Layer 6 of a small transformer language model trained on English Wikipedia (16 layers, counted from 0, width 128). Numbers have three digits each and are written without spaces.
A neuron's activation on a vector x is SiLU(gate . x) times (in . x), where the dot is the dot product.

Input weights of the MLP neurons that the questions are about. A number n stands for (n - 500) times 0.00063.
n22 gate: 537514560732539572384428518298374507507453484225511686452486654510255468600486511231579798500469630672364481586608451409599486428552525507444316414555417562386497465567551551451465672448377486423561706607263511303604304430472563562476611594461303518640442633268535612398525557510496558540429609534360275454424320324468412491597504686564419676627418302422334715469357583688527323611372
n29 gate: 489504442521434574370378722468536445398618574648554673621529360454492714361511533300249467475679525496425402204581275586377738581324307585381492358534452350614429529427497719608697500500392482500500464659659664377322435672361562418567557681222500449612586378623453586455727529645551500445587720610496596540503389611313587516404265567621600271428496511462486467433327553646479314671624
n49 gate: 426508459511523545360436339331434560496568527873230276550396515522308443235676478567300353449255529544668477457576522614557548557764586618610421539547560565455474589500493457518551404455356586616635500561478386481580582603362745443259482262467511508423485353546652640634585511666590411553533550580451451791494470496511336694428311467358429612511530653677659515729595424511119527434619
n53 gate: 504569632393641508590303523705654489508246466514425360736633401434523335403270248443381608728423403466515452438562202647744297462444508488350601424603596340420400693640438717541694712536427435480527261511339488394500647530557497302401467442646458730387449442815504575449466492648405538647390442518515596275416477492443341532435443500508337621541576269370511734578263526284511512441673
n59 gate: 479533573616693727561425462543322512713479696658516389538557162500492190403370577790545401500212698334368239401371396654237577657621582317625452616623367471611292778605433360488520348504616402402537488441584467699297628492357493383401735318569533257464567236391394484551335471394385515539472621556455352540519359409172569538252427730533519483387537460531358352492777639464508300436538
n62 gate: 077306442657676627323413629561580264554436651658695565801464500600454387671569389410613128518578646575390456426677742715711398572394446477292186457589604477491579545441230737451372509331550554677702293743375404451544645385693472619621299291513473581451311468706691235648513563438554578496420607113735658620425527473365393294369398452369365449362662513457553681164618352540526559263444
n88 gate: 372465504485554504420500488652626337380297568792412313496539644459317523549563469381492410348872511718579566649563466594648161691515284590341475411564582520395700585456411832534564393474531411692612344724426406420444468329396514559574620367816562749470662512401523534163587535500585514736224441575656589401409324516531561464508454515539345631588647545507454582523268605436415559519576
n91 gate: 484563446534618591686619464466597467323417569426670451411508661401351658742447426644595607608587357756557482281734289660410500492550441313635637347492544632535397578708534378666458544443643739719386488349456532426332525596684347328666294651369630650581528622396488407399353563456351111507508560492386327230378254460582434330468554640716397649434473596299465551489682549485609640309532
n118 gate: 601491420290360274446526278471492484644504553622320447727390517623626380500467362369568496587765554605657454431624550625670412543176437435571272299566633565543677428376492719258508373203414538816619421705388621294405791637678496630508335423508671368387587325478307467609367758476322400512428670237453560379429329658704395471457613590088254530596402612287445547360455492475630543339391
n123 gate: 540625666396543711542639447562589299719448629488741409491248470375641202601303525526517574542599462585575581281366299661652344198517483600281686428633543360229254487666659637504597606306587611203556614802367609572392723555440447570591500578521513491352430431649470580504458547698526586484304692359444500403262565539496551107578631479573449350470474178204581328558392537320648522400610
n125 gate: 622549472662639556630447479630479320305598574578768490256500510402379654623710369673388504469343466500548382493335524550387531416285340359394522569518458376378578535418623601490517572256602483568451497503521366583375554510431623358503578384764437378531475342496424271550469403481545551533752377473430388343397423616385749426451448355434519507507695503602287374517441480476306659639296
n131 gate: 330442557660660692264388459726478504429384476153285607660328553410632599564496346562590276552590566605634516509320491523585557531300655644613622271371854545540383809555661541539596463424432318541296526384306536311358579679522606441577560644408464665614405665477526867632386805635620290487403695500554549601244410272482429594384403693611270559254371283567175438349631332400274527336596
n160 gate: 786487409453491509357669396416582500258407570378465292464334654355482509452517552710416380354479375470586394428602187665765491204530474348629662832468766626566432583512508518271556559316415158713285728589491741613457724534632574522280615327509540328439563531531296336333535399557583160764465818513429407651307398611601779403509474436241404486396540779475452297496468470436310652500324
n181 gate: 509474666650780478568578482339618621440751565454547496465534733304817461718356390594496439517479568835206485669335638400447551379323414417285418667798530417349441496679705509479635478316461341358371567533344483402266428588530580632475625552538426509826456751237445800289669457635556262561696660483323189415422214379302636460626398542586531597343444538289381435537324529605376539446500
n193 gate: 477436615511590504338300749758364357675466559483614500446804410301374545402293367537631447515367562408555550357624253311628283706295500398452705332647466393489478437482635523493412515475530612693552621687372542415475430515489510367554442756360357369405550462310452603603438545572556625304485489626455253573401455485739556405440430543526402630228411438475400590420406648598550367424795
n221 gate: 489695229666367356651396339559319570500562503353510546834537462553503435432314449361376534490536279503523305395614423611487503435453626521540262536493562552408427446574539556222457675520286463620500731510453694345421383724446630556448487304429431445544545586444493711640416622595497472522422461490431425581461379442350547457641341411264494514571367370590554380536331645493395399477388
n232 gate: 312799422665707579598429504436492407339396668563402180402549612660534417429334447586350721399647512516431444444028363315492716500342409382350566665491366483463287463633539739788739232588471607509488338524407605451500500553322460521452741538459650658484576458374357415606642430523327504543352468528433463341384379417475677163596496612372541390565562585379615259664552492573786412270615
n249 gate: 482596599587461550563612522651475654561619355452419734445762346148416586477462236543536683388661479532559475613651392482439637281346479576252605668566608817536361557439663345479570119421395511581550566332465648489365392755447566536640507504525511393633333464478454472471563546579440458587482663486350439384389367367404564636425472610532471350518625510537324436503414427643534460431493
n257 gate: 341523425416635421663424646334615461737443483524415504570706557456392598694522597485545689577590548567335628547257599401443470542434369428393349338698318404583526705688511469577551442506694466772372625754428550452285430382275347458388777356685436572500573496580619470377445493406658469458515572569345492578491219405556519322534288838609541620396421449436355530434401726764565531478442
n258 gate: 664523458432737449645308516649428449392434675420473515496531547290635512346374542589574461515507344466474441634590542469382359726610365559378680573801477619345545454438581680572568436374465376496341519534451437408305621511751620460541451520485609543557674675646243432722553639332597384573481906118383407538465340477546523457422462331663514349477179474636550679342467226474541685368596
n293 gate: 375592409785613740479534461468562602354597711098455565724463617601406496523340665413378774385625578566349429669293390526452644399504583555377610438439601479424284446468480465479582423254373396569304541524511836397183322570550652654476711504409370236706662597687239521586566562624542310551550624504483454496325179340567355319690289431567284337488312524500401462492407601565376449455358
n299 gate: 606463587477384369532693686357331587319495759425285442610408533401752622639429330616561622282491386193418280429542582580340646682445569528701525666625809491509351394588345610500677366373509588654672391585347458459329674878597479723710563570418822300651405308538293381400673384466509137757362814352537528614313303514546389185523298275328382462399551545733702584527608680382638651432376
n22 in: 533711474601419513392431517438436503688477463462462516403397526378550667688574631558621474500460589673355506621677497293454347435656423461583449459456497609477642600717497436627598657423477519266497586519350526554425338332561377417304478618701507711573384503378535490317373487216555521494709593466425292564483507347685378385520426547513532576593542563577506490497449450389463398547330
n29 in: 599638627500553348481550433528549457638613535462344608524644596605598656515513601578401401355509500626394341456643516457516752308358634670487406476326357691648446275373766575545436378494553451405421416481550403559694462477359535631427296400545523480439322474316396361446487699424559625457542300430371408529375583411306591589361591611415464571484520330652481576468306510564459477430524
n49 in: 359438558533627599640563595307439352432509579780360488487488342443449715486648552472600438418378719558385566402478400503612491382424518563491546594481597506478548485512482474576630440608394451478407558518476475515407474555485549595426623369515556466524503354576567661481327675754568404410295577572369661357538344463305540558403653536382536589305438385570445435482487584533272334458583
n53 in: 344587626435584668480629562474520638396584562341556532528597574435562419427452493493571527490503428464703314506324337694452500524467500656372535651621459449325542483734570676520697586526585393524557520355445582480409350444520470380333481385487497611348716352531609428452536580441416661525606596290500527256391784588406689412530424325584296297374443474462444675532398643395487466464262
n59 in: 526413529381475555671635456375838354561453487370229647515554587587241460575635700561602533479462599486564409608631511460441365598461417529390519515388372459435556522568455582500203652333379504429681546381347397636693485419587388404371468792375522768521592580441604567337536313340381576351357410619609351276303504573511597528464711364511454667675630560438418388384576535486469595507526
n62 in: 722385625377450415636655355673636181592519625569470633338740393315422392659702519477720569493493605379582462688546504523127383446515416566470637408278450469615623470467547512583459559471453447441485613356470395311752683331622490414408548701850450300643543635418553594371387530521401646331580340592558538278454573469446489643350485567435365630583225399732413519441407389534518593604535
n88 in: 330504493680504606673613464722648546419539639531538497540455532466453525671674729503528549503591758389544440362450606447644552690534311610428729544373684572430558305427400685417452428425319556663479586696560546576446351455717463439295629496579444352679536722464410724500679517519507503553427396636398458462449242507426497461655375547482382363306546664583652380486363442661608657592388
n91 in: 503362314522708252532706473494649537365566517326672529497516685462487560619406513474596493506614497766449535415390323520566646477258543757429618517357530419282423425298531313494503365503407674548572461640535584432490288526592619631595455573406460550681483629577393545453468291454382596704278597525543378464473533354543458533580412516424375324542503628540484335583486592484576493542402
n118 in: 519529387336574400475612459680420503721430513784300340875423581496443856613637235606441611543518605453525520638500468414584482578529394265680613655477366485515514467635532435717597466522593713481489431390549463522311603424349315346521450619453663581547658519612431533489410419636526543424547335589618470648508377652640431431385395464596463757740757522333264485414488457360461373575561
n123 in: 497675294561391530532447436573610546490221558586529532415425427596608500476623585559507447539699500555481562487280246587478383477439503617335629490449364476490474575581553446536426409475433382258553342659493631497487527303421386342563580600442179649409645457477366584635574595524349617584559387494560553549502427440691595500619471306658389490558698384360428321583746519394551460260588
n125 in: 525392631402577490702444375480527392583482497447366329371576476584418342339523369517665546415761353517286391637644425270520497605517694489568533566478511553545612431418666252561776471521585503306371435695500228617588547432469682528547574335723605388384436406581452363297285389542437503500297454497514524568611630584340479715496411524361532625551469402513479329578610557368347482581593
n131 in: 552326504474249488439414357329515370662570493614626493277573372519270504434537660300558574557559561473451586392625470630618724383591454441329227593364278626760511492467633488621322528408285558528670477478533673576631440421697234693723436808462523508310461578378603515496602550479508356616500386418597488496482598551446469480247733324473192750607338587580347527328313403515589312586623
n160 in: 571475629683544551307625433476346663587562526565443433537771475409600558654427410662643588305451254357656523319515426603524664544304706515600400561387515622351405511596559466361401466574368710530848372409634353539549791514562372463608489427489438365646526529552547443217454504617496401493615597265281551504481529361380378472332579563239556645300442401706522562532553500465524581387373
n181 in: 511608596577507478585725478541468614629619465497433597382418468594452540516369539311392453619534155624458535379457612445812447659433232522683561579615265581471392418602387593257363496595442536507468356562569438422483507373557370555541678518574341752422702597442408711360366518487421507466660332687500352440527522475529379625612557587425539548312450409320543838410485660633349595395684
n193 in: 511698730433573597667581457447319731368455561488435366728538375433674549487354493490493580514427531387703404297374635570583418531419683690367471522636706574535615197611345650534541568512511407425503568567507599610571590419735463620344550224452559465616592671638569517656568541462493428396644586580726580500437717427438349553591432517379346365367638571598510333487332396601467567540432
n221 in: 493355387621483254421442500487553421389405432560609636459343500536366524655433546513277828520358536354562545519595513490654232287461553524576440426323551445561549740646423410503592631503595654531497681591467589460480329438480542456468507432427318275662545638637507675472579477522701564623274334662675412493469602605694716486554401581507552476407497366449437621435602445529442681399538
n232 in: 336421486383555573439622496397602397486514637624391483525411638577705351382464361462458594524424598395497589543270644500566405597301507287547475580432580180452276404428418351588554613600601665557696470673452545565727468480503473493768470350395600690541549483251657503609534360589359503587370648450396545568625448337638466515663571400441725398582565493507623659543431397362375566664408
n249 in: 378432647385385392251592479542401465648419452503337513569560314513693442576594507470480330362552334523451621435711411428439337480421403746381472468737395583554457694411413361510408403365493524615443437390573414510337472569329452806513497371321463351639490442572567566535599637609685445554500388399388530314551476419426440292659457510561573396467662654532270382484667513582416538697490
n257 in: 538480427484453544507493603388279663316574541446394397614600477474445466491494434586338554435600677418363416596341555548653661651471583537461415641604449814540419168636551535375565414643405417583563602416458561530393326477440408578539545527388527473520514335439596385610461643339630372409513427561658587566388443601263324409594546254209533627484513497405725530484489494480410320376342
n258 in: 607326308481644473461591380538480544337500583494694561479497560413774567285529467467466547471622605398555476545433318524541434487467497405382715447396520353634510583317545383490520304529595567355490654626443388649539514464410730336593639588411493329530660577643391372579690364494500436375560570500460389566571466544664705378702503484584730442312654513500520192642598594529570422585548
n293 in: 473417500590454676558417520462575633507404480465435522612330553730443513455538588372357686616500409445381609427453632584525562626758658677432577465503533598669337438525302480629361520520370592490424581462552570353171281371553532470449634244451473523607608245651405380524526444582428515540546579443460702607480390507652422405636643357497605334461516664447578579589427455677367333465486
n299 in: 476290537444422541270428614435430281422705404409337614483635602572250589390490470557415667632312606734470503441561655486228577357527527658460300401766466514419391463506597507497487583396449480591476444445556452433608412560578632365510474439600585398820573745483477404351590530609655620516537477471507534616513544578392305523415460559615531594563557543590283660569561467503510400691274

Each question shows a token from some text and the vector x that enters the MLP there. A number n stands for (n - 500) times 0.0085.

"ant": 373483451458556440344559542494479548506505361580588467753528502443471587604569642257747336527593561569519609482466580745535474497548423527731357394624716673590793460430447355494439683485481473643516485332501440535558531424470492558426411350562458338463549546584687602610613383552644592379535329473485459555544577531519167525553614535539443571513355483490502541465732562496298553493377
Which two neurons fire most, strongest first? n62, n49

" |": 528519402487608442496435443638527593471387375502431508665509516535524582373443426567591452481533458519577481443488469579472507520478597428519821600497269419502503497426482516536560497500552509442602452450502417531583540474430613373617513446411495605432641483582560254587485531389286475554520344426538575463536529543525601581428607637561490476486636456626441488541613425346473532455439
Which two neurons fire most, strongest first? n53, n258

" find": 559410512408470566556493414506484530523570446476418446574645447387555548492533374440557505471503583421504495572643541651462590631544421505385498504706352303603746553540545463473605512500217392411485519669504392587539470473547553356479449579453503507678559690572715711522526470516525444267536360445609537591542332323470526545554619396536466472487612423745492523551460412512652511445456
Which neuron fires most, and how strongly? n258, at about 0.6

" Al": 641470549417540457675635473475527593578636355614471496418485506443392627611504464500692503495553433527380522396509409506472483500600622572454643665401440458456614548480399393266487300611405608489524405480502427538587355807564501537489462564378461413455401603534494331585529529444240449490400608513328367321558561569429424522446544512536484374428609382457606561592467507543378630510495
Which neuron fires most, and how strongly? n91, at about 1.5

":": 503488359479425511565514510478508556644554323477552520450442604591490538351400508639346472513365488356461536547616499485581509446495516443659728465502440460546474609404540342369489477534329507620584383347502430492620390518518540549632550520586596627400365488322579509617551643557421458399524414547622618400545538441525426586341576519571491640622423574458612464506365372503449402461527
The neuron with the highest activation: n88

" the": 517486408468426511502451462583507505538470437515536520310572609549422612448601440476375468505469546636478689515474445498449587574547442411628507382497440465553635647489704389491507564523441482395517577502502543489600506624351588393442513472611429473487493591468541352555492632522497488512496392489374502566567392464552603538498388475539480581548406529475471502442586504632548445505607
Which neuron fires most, and how strongly? n53, at about 0.31

" Minnesota": 480441415444380499537490581456407504573537409549382474194571497527497550413607541550397562495461471455448533407560502646553673447422568694551520560368533585543472482616592562592489589542460484455586432447504520634662414404594440518551668452505448435289248447418608442423411439516326505611571395413367519662553631499452368521421427542363500507584593469653638682491573445504395557532488
The neuron with the highest activation: n258

" racing": 496442521528460457583367430565368527498621389634532490208624452542546467517524496570420444435549606451403447480416585487510533491589518623662497419578496438636440558587600537573443358569353513345438410371504529611554419346509479359399517407436382471474637601370698506644439515569582510496613247531707584460540616617586446557464549443428502407473375436707472650435644379565457402347646
Which neuron fires most, and how strongly? n91, at about 0.44

" John": 435574388410339537684528644432576685590616401544577435564506509415499522467733407364612576554601456497459598474487472550439460556582462522412474654525524451632652533521469478541466279551431530446533593476502448738550451496524473530667531516481509435314401574493522409467408471518525526525499595404559394557565598332328482536463466474558491567382539508605521430472619676477495546486493
The neuron with the highest activation: n221

" (": 504600471614467452493415526460512566488438242403542537431483471511405512438574441430524485566383627477562513521405475496477488465530606581432540531534447459428521546497570512400518510589497573586542427467502563436593403523466503397438513325465474549407531575540511337553369460314386517398476411499534500326521526312578373623368355540418459525548624516421371505422471379437518622637455
Which three neurons fire most, strongest first? n53, n258, n22

" is": 540488572388767427511527609415480471601518284475467472558472343463439519440468294510435682380471542485588538567542503557445621469528435417431618635595555492439706488457616588341549712527570507409602395496501399613583431555555553351460443511531500455525415537609656579583495474354514462345602385606671567551525556611463494573329694468507481556543438335458627262579366526545440540721365
The neuron with the highest activation: n125

" IRN": 379419450360355577410385593570352582622447370617469479535492542648523487461479571392600569422425423546482509496732498543521489513512458628501699543516376504483464443442436633513501444484515462535494480279501457577558461505378471350551508502472461600507534554470468562394401474414680470459566245488581511494559443374466336552525590583486532429471582667644513297552461469573514354554377
Which neuron fires most, and how strongly? n232, at about 0.16

"che": 470399352444618443412517585457212667562733422576713457658378424630504538467558517471436461414585518485484573410415544484486614410412573473386833718442601524383532393415539500551619501636360565462596512356501502506571343720412487382544413409183372510553557449462562469535761314591545375412518488453413473532533427385734613489559408424473517516633623453481489554594477578615417638501473
Which three neurons fire most, strongest first? n232, n62, n293

"ma": 515308516438501463523430414434557591562499344612620494473670613565662511456528499460370432574477532434524617292471547524526583567474559602309511278370411383583552459449493726651573605516443618387507489551502492395583395332532475432500410584469575529506327404480668319503597488467390501443577363522724731419552686554515461525407423453478453588523527556452716624485377520573371366659580
Which three neurons fire most, strongest first? n29, n62, n53

"re": 400379404261524466440578380458315491508501505548681449570404455608466502500578542449556425530444599270569619384475586479467497475532397464707268426582787598661543374424356544439566352618379571660632612426503338457609405654546502514515366464536660504523517607520574438464475404603504500483324272404431532383533455618446401485526500485460487670587427509529621682587657579517476622805535
The neuron with the highest activation: n299

"1": 586495523420465487447489466475412558537553349279709505396441536602503623520515488599393553520597414320580536582438563490468644417452548456614689496483366561590594469474583384456546578534619583392461596412504534444601290484528482518559426448440447513481605623407660456433468442268539431487423392392484506596532539462685474479613330550551518399538547590563413456524421502409642621535422
Which two neurons fire most, strongest first? n49, n91

" She": 260509379544544770589468748456322638515539471507555539633488579502215504338500411306674468530473557338508515484458380440456485586594418521451566569351572436535546305597474349477521411478359548616425558349502476557550501492460486426461499549493496391456725534545561326675486472392364472457584333388520653527552413344582594533533463450549474570586414496501595411596166586515390472511557
Which two neurons fire most, strongest first? n293, n193

" Governor": 367563492425546590535485448487529550703493444551561351473568477459356515532548692566390453475534548446402546428660417375330485581482561511481580577669391591589642422373462401649613528468596610637554436408503539589563575571553503396549407447506554362403486602630411387386492416608440549512537311400422524527543479396429223537496471585488509554492519678646380257466602587628478537524515
Which neuron fires most, and how strongly? n249, at about 0.56

"3": 659585402536381519500538361510472470524397417455586512354378576520557429422445500607482452373570373339452499537499452623462524588529504464635642407660275504595455452484555563494579608546474578459510479434502523645576678436423411325549574442502519495347348473531520380549438445387082550466420350512856463648543521436546477467528531406695492544582503586534748467520503363416772480516576
Which three neurons fire most, strongest first? n123, n49, n249

"ir": 416531384491431565500504532427675421340325409579553468567519682503625557405539751434590397373489557505540592513463476557369436628480599381512453413755596325558536384292397427525621446518515610461519476578502555460544629520390502469423366592490356431437486533488604531540584283528337477433328515348476676621540369448551340496615535525681467388693514611471760340531602433493645449622418
The neuron with the highest activation: n232

" MF": 309416588302435536529320420477493735612432360503460444550365556606571681501477472309633599631453360602430536473661496697548649514647544455521705436417482646539460509556485664558647325488476574511399522280502575430564342420461507558496561588400554426531590508480504344233420370367490468474462262554635522412534523390610449528610794614534497325493642659530445447546764426587486353546386
Which three neurons fire most, strongest first? n91, n62, n249

"Democratic": 543325693427497575671536373467448629536566430556476454515286650553441699553476614533534437535400651429406558402476475472436564471576503503615603471535429517571512513458522531464654250505506484571441469265503544666517429434381513498546582414395245326449514595646385564284352436517558564638635276437498551519547564627353431499402520589632479413506623667673559510559649570601499432576571
Which neuron fires most, and how strongly? n232, at about 0.39

"ko": 324404383484566525480527569503623610575462295614592492474467553549527469525526507482599497520466596562495645466510470322488507527527592471438457436559551569492476583526463636693415478496556526457460505475501396542628611417438451584569424564443480626555403481385512421514585564484650428408502392486656532452567515444718558521313688451591509433607397489542553543626573553581418562567512
Which neuron fires most, and how strongly? n53, at about 0.19

" of": 437446556483411502265387388397263526578564429608545568391551629564538441449554550532479516509510494455472491505516450536403444515582410491446320363412372664473503587492554423406494522583357584425475410553503280421617517568358597628622530515452457524453552556452505541396430523502189517465419286556481490543542546484283492535358534537589509494408328347420585583550388572376494497595491
The neuron with the highest activation: n293

"fi": 505434380371470469399577405488411577593258472639629493349559489612660540390590658628445361468456427500541570465609506529449420373436560517574836340562302591575539431391412789499681593493211567505652495554503447613567632370484474367444387511535603643447455514515514345542479566445328546382458601423705662455523615425409569466549624470738468681695468509593598721594522382525546554692564
The neuron with the highest activation: n62

" W": 550633434374516523535620393420483647361426371444441550457485571552504491263487461377678443606635345581557578453577513648397457606572598492529761469484412475523559573508474608359530645531351434538598643565501584598526425543329443510477705492582525368497560556494487458506407386377406434514519489459315573473545468386594237498498474614553449412622414485477496494680545600445552393645515
The neuron with the highest activation: n293

"er": 327599514484654491382593460468317544490326443590516471714444505543537348491606666550594364526435563426524579476467528620411611505540507336420808414572266495427486475411455649580542362612760518314674387421501475523614476580372473262497517467569531473413869514351730402500535386618207520445410412387598471572549441472666525476569534502559486356460592575503569467606627529387501566672486
The neuron with the highest activation: n232

"Republican": 537264738408467522649514372481459643524574455522482454485347637526506683566470616468554439472427674449422545431582488504441572561573531519480559665516451434588557490440567623441609251525425548530473409303503535675543405490413498432547614428366215354483623598617469624344365420486662554633608274404616560497542486741391484508434561577627462392422615689709535430555609630591530396577493
Which neuron fires most, and how strongly? n232, at about 0.42

"in": 529562513310523472464468370387390449481503409555584479496353460520485378461553615554551344530438445526535529600401471584459423338458495575477485602514293432459220508405459557376522428590754437433552427608504506473597443399309487512459472490444646376410676375460600455560509534439180452515309471472598497636542490562371683481647439470699500500530837551452760491641369558490434567621373
Which two neurons fire most, strongest first? n123, n232

"wa": 622324544472538585472594378454588586485410348611518485425577471517544217440440420682524430505474293346599581424575435382592367566410672568466554334465542524619434551478535543441622657555849592525548640364502309456617816525475471389546434450471614623528400537614513420502505462491253517522499470407560643476535766348596465481306562378548528587538554632593527603672600613573480484615467
Which neuron fires most, and how strongly? n53, at about 0.65

"un": 681163547573496487408617526427565578395552328513568514738447500326463553537527535744566562536400436506577482525460504422478423412421498648408636511762650304535555469400473758302536232458629644488412391413505624532539508607407531532381444569269549388586609537613397449465633595446416499462515506392397622649533579346599467486539408523676489403486515492580571471630489634527536430600503
Which two neurons fire most, strongest first? n299, n258

"e": 627498324250476416469633287452327541566596420625581502638257559486576489550629488355544482604561562637433591486635552622551472537541408412532320435589567414607498384568415563501536489593285432615699416527502566469624490555481456498522340630541562466489630524668625408547607443573278494474339181430697433651535321595666370515652598527479478593546379391449576652433523474486512432587542
Which neuron fires most, and how strongly? n118, at about 5.5

"round": 604703635486431431421581314520530587491378287608518399317530555553467615446467462345691567520657404487512549466488484557434448408470509287464418467540399483547505513478468644514615598530381407514611324513502264644507426369211525529401580508513569416431749430537418501362361431488332505384413457457646506603538511310533585536458208474497490255474595312600648501528451535409372576519387
The neuron with the highest activation: n125

"ran": 504395541338539399647526548497613561416356353590513481570479488491403528495450302624343467432420410392555590554427520582526397343628446433645444506752373277468489421437510672433594385559608752365530610502503178595590661490384464361475384567566421388293557496323419478609502423491485462432346480343508516389535722658561461478448387555592509609475631629562619553627504375455393551626419
The neuron with the highest activation: n125

"G": 453429571499467573493654616501315703596577338514615493631492552592462588510528472551805453346543378565504501318627568443560522523450471556441695546530672624402595559419546716522565591496426539446489518434502454387580254516455447434473545480400370422702782583567405655445457351415444504392581396552306396531551469555669508541673555512391509359585377395501533452600458400542568471418485
Which three neurons fire most, strongest first? n181, n193, n22

"our": 460445307416372535376436468470667418416108437567527473509452709514537661383628618396458347474436661441466602564390539442426469612426464528494572499708587520615706493440356350618481585619529580492585353586502471550536609292482500541422446545547500473454506586520318363423615308553461516409338502414524661604544497604641475528572385415697451529628587616458486498571552431422488455629578
The neuron with the highest activation: n181

";": 328800545500524480600470387580508510507449355526491484595354388549454576349412412751618384493508366492548566474395475465458521419497672389515588619637437525573487487505576541455605590609654423354604491383501363512551230417400584406583510453630638561342610490448541440559437479441280489531506404485694416472536580433507459586413549592632480524530658528619631489554502374465538567454454
The neuron with the highest activation: n53

"A": 532564552341527485649588565356294691482555386513427521450508868664534490473569374471395537436499419402563537227490570575535558459522466372557463453576610497604459550442543467544542443474402557415494544383502508411570389511510492358458432429483497498827516573552329359576435410410507486447483455537362423444551637565431459529531394573568533325469412393493476541616476528595533412452486
Which neuron fires most, and how strongly? n299, at about 0.36

" street": 568416515450363481472463339541402514463709348575441489283705563352528579484531589702324558527448554381523430610533527443401394679521623496561318715610439353566451530529582587439583466440554515492438342553503522543552509355518471525494480444404487464510446459631514510642605463522447460377496140497391532545546476491455325546491487434410548346599605563726496340409441548592455474529539
Which neuron fires most, and how strongly? n125, at about 0.46

"tten": 496441436434400516563434562423530461422332400528595436529412327570573319576545594393568290514546592384385625457450527569554389510496415556757515393671497598371532611421429449282437486637314593515660557568501275590624548410408493505519664383425477507393380460462655465399493455485595527481477400431629600519533588432694558536418349401396494599605547623552519745444575438418473799617512
The neuron with the highest activation: n29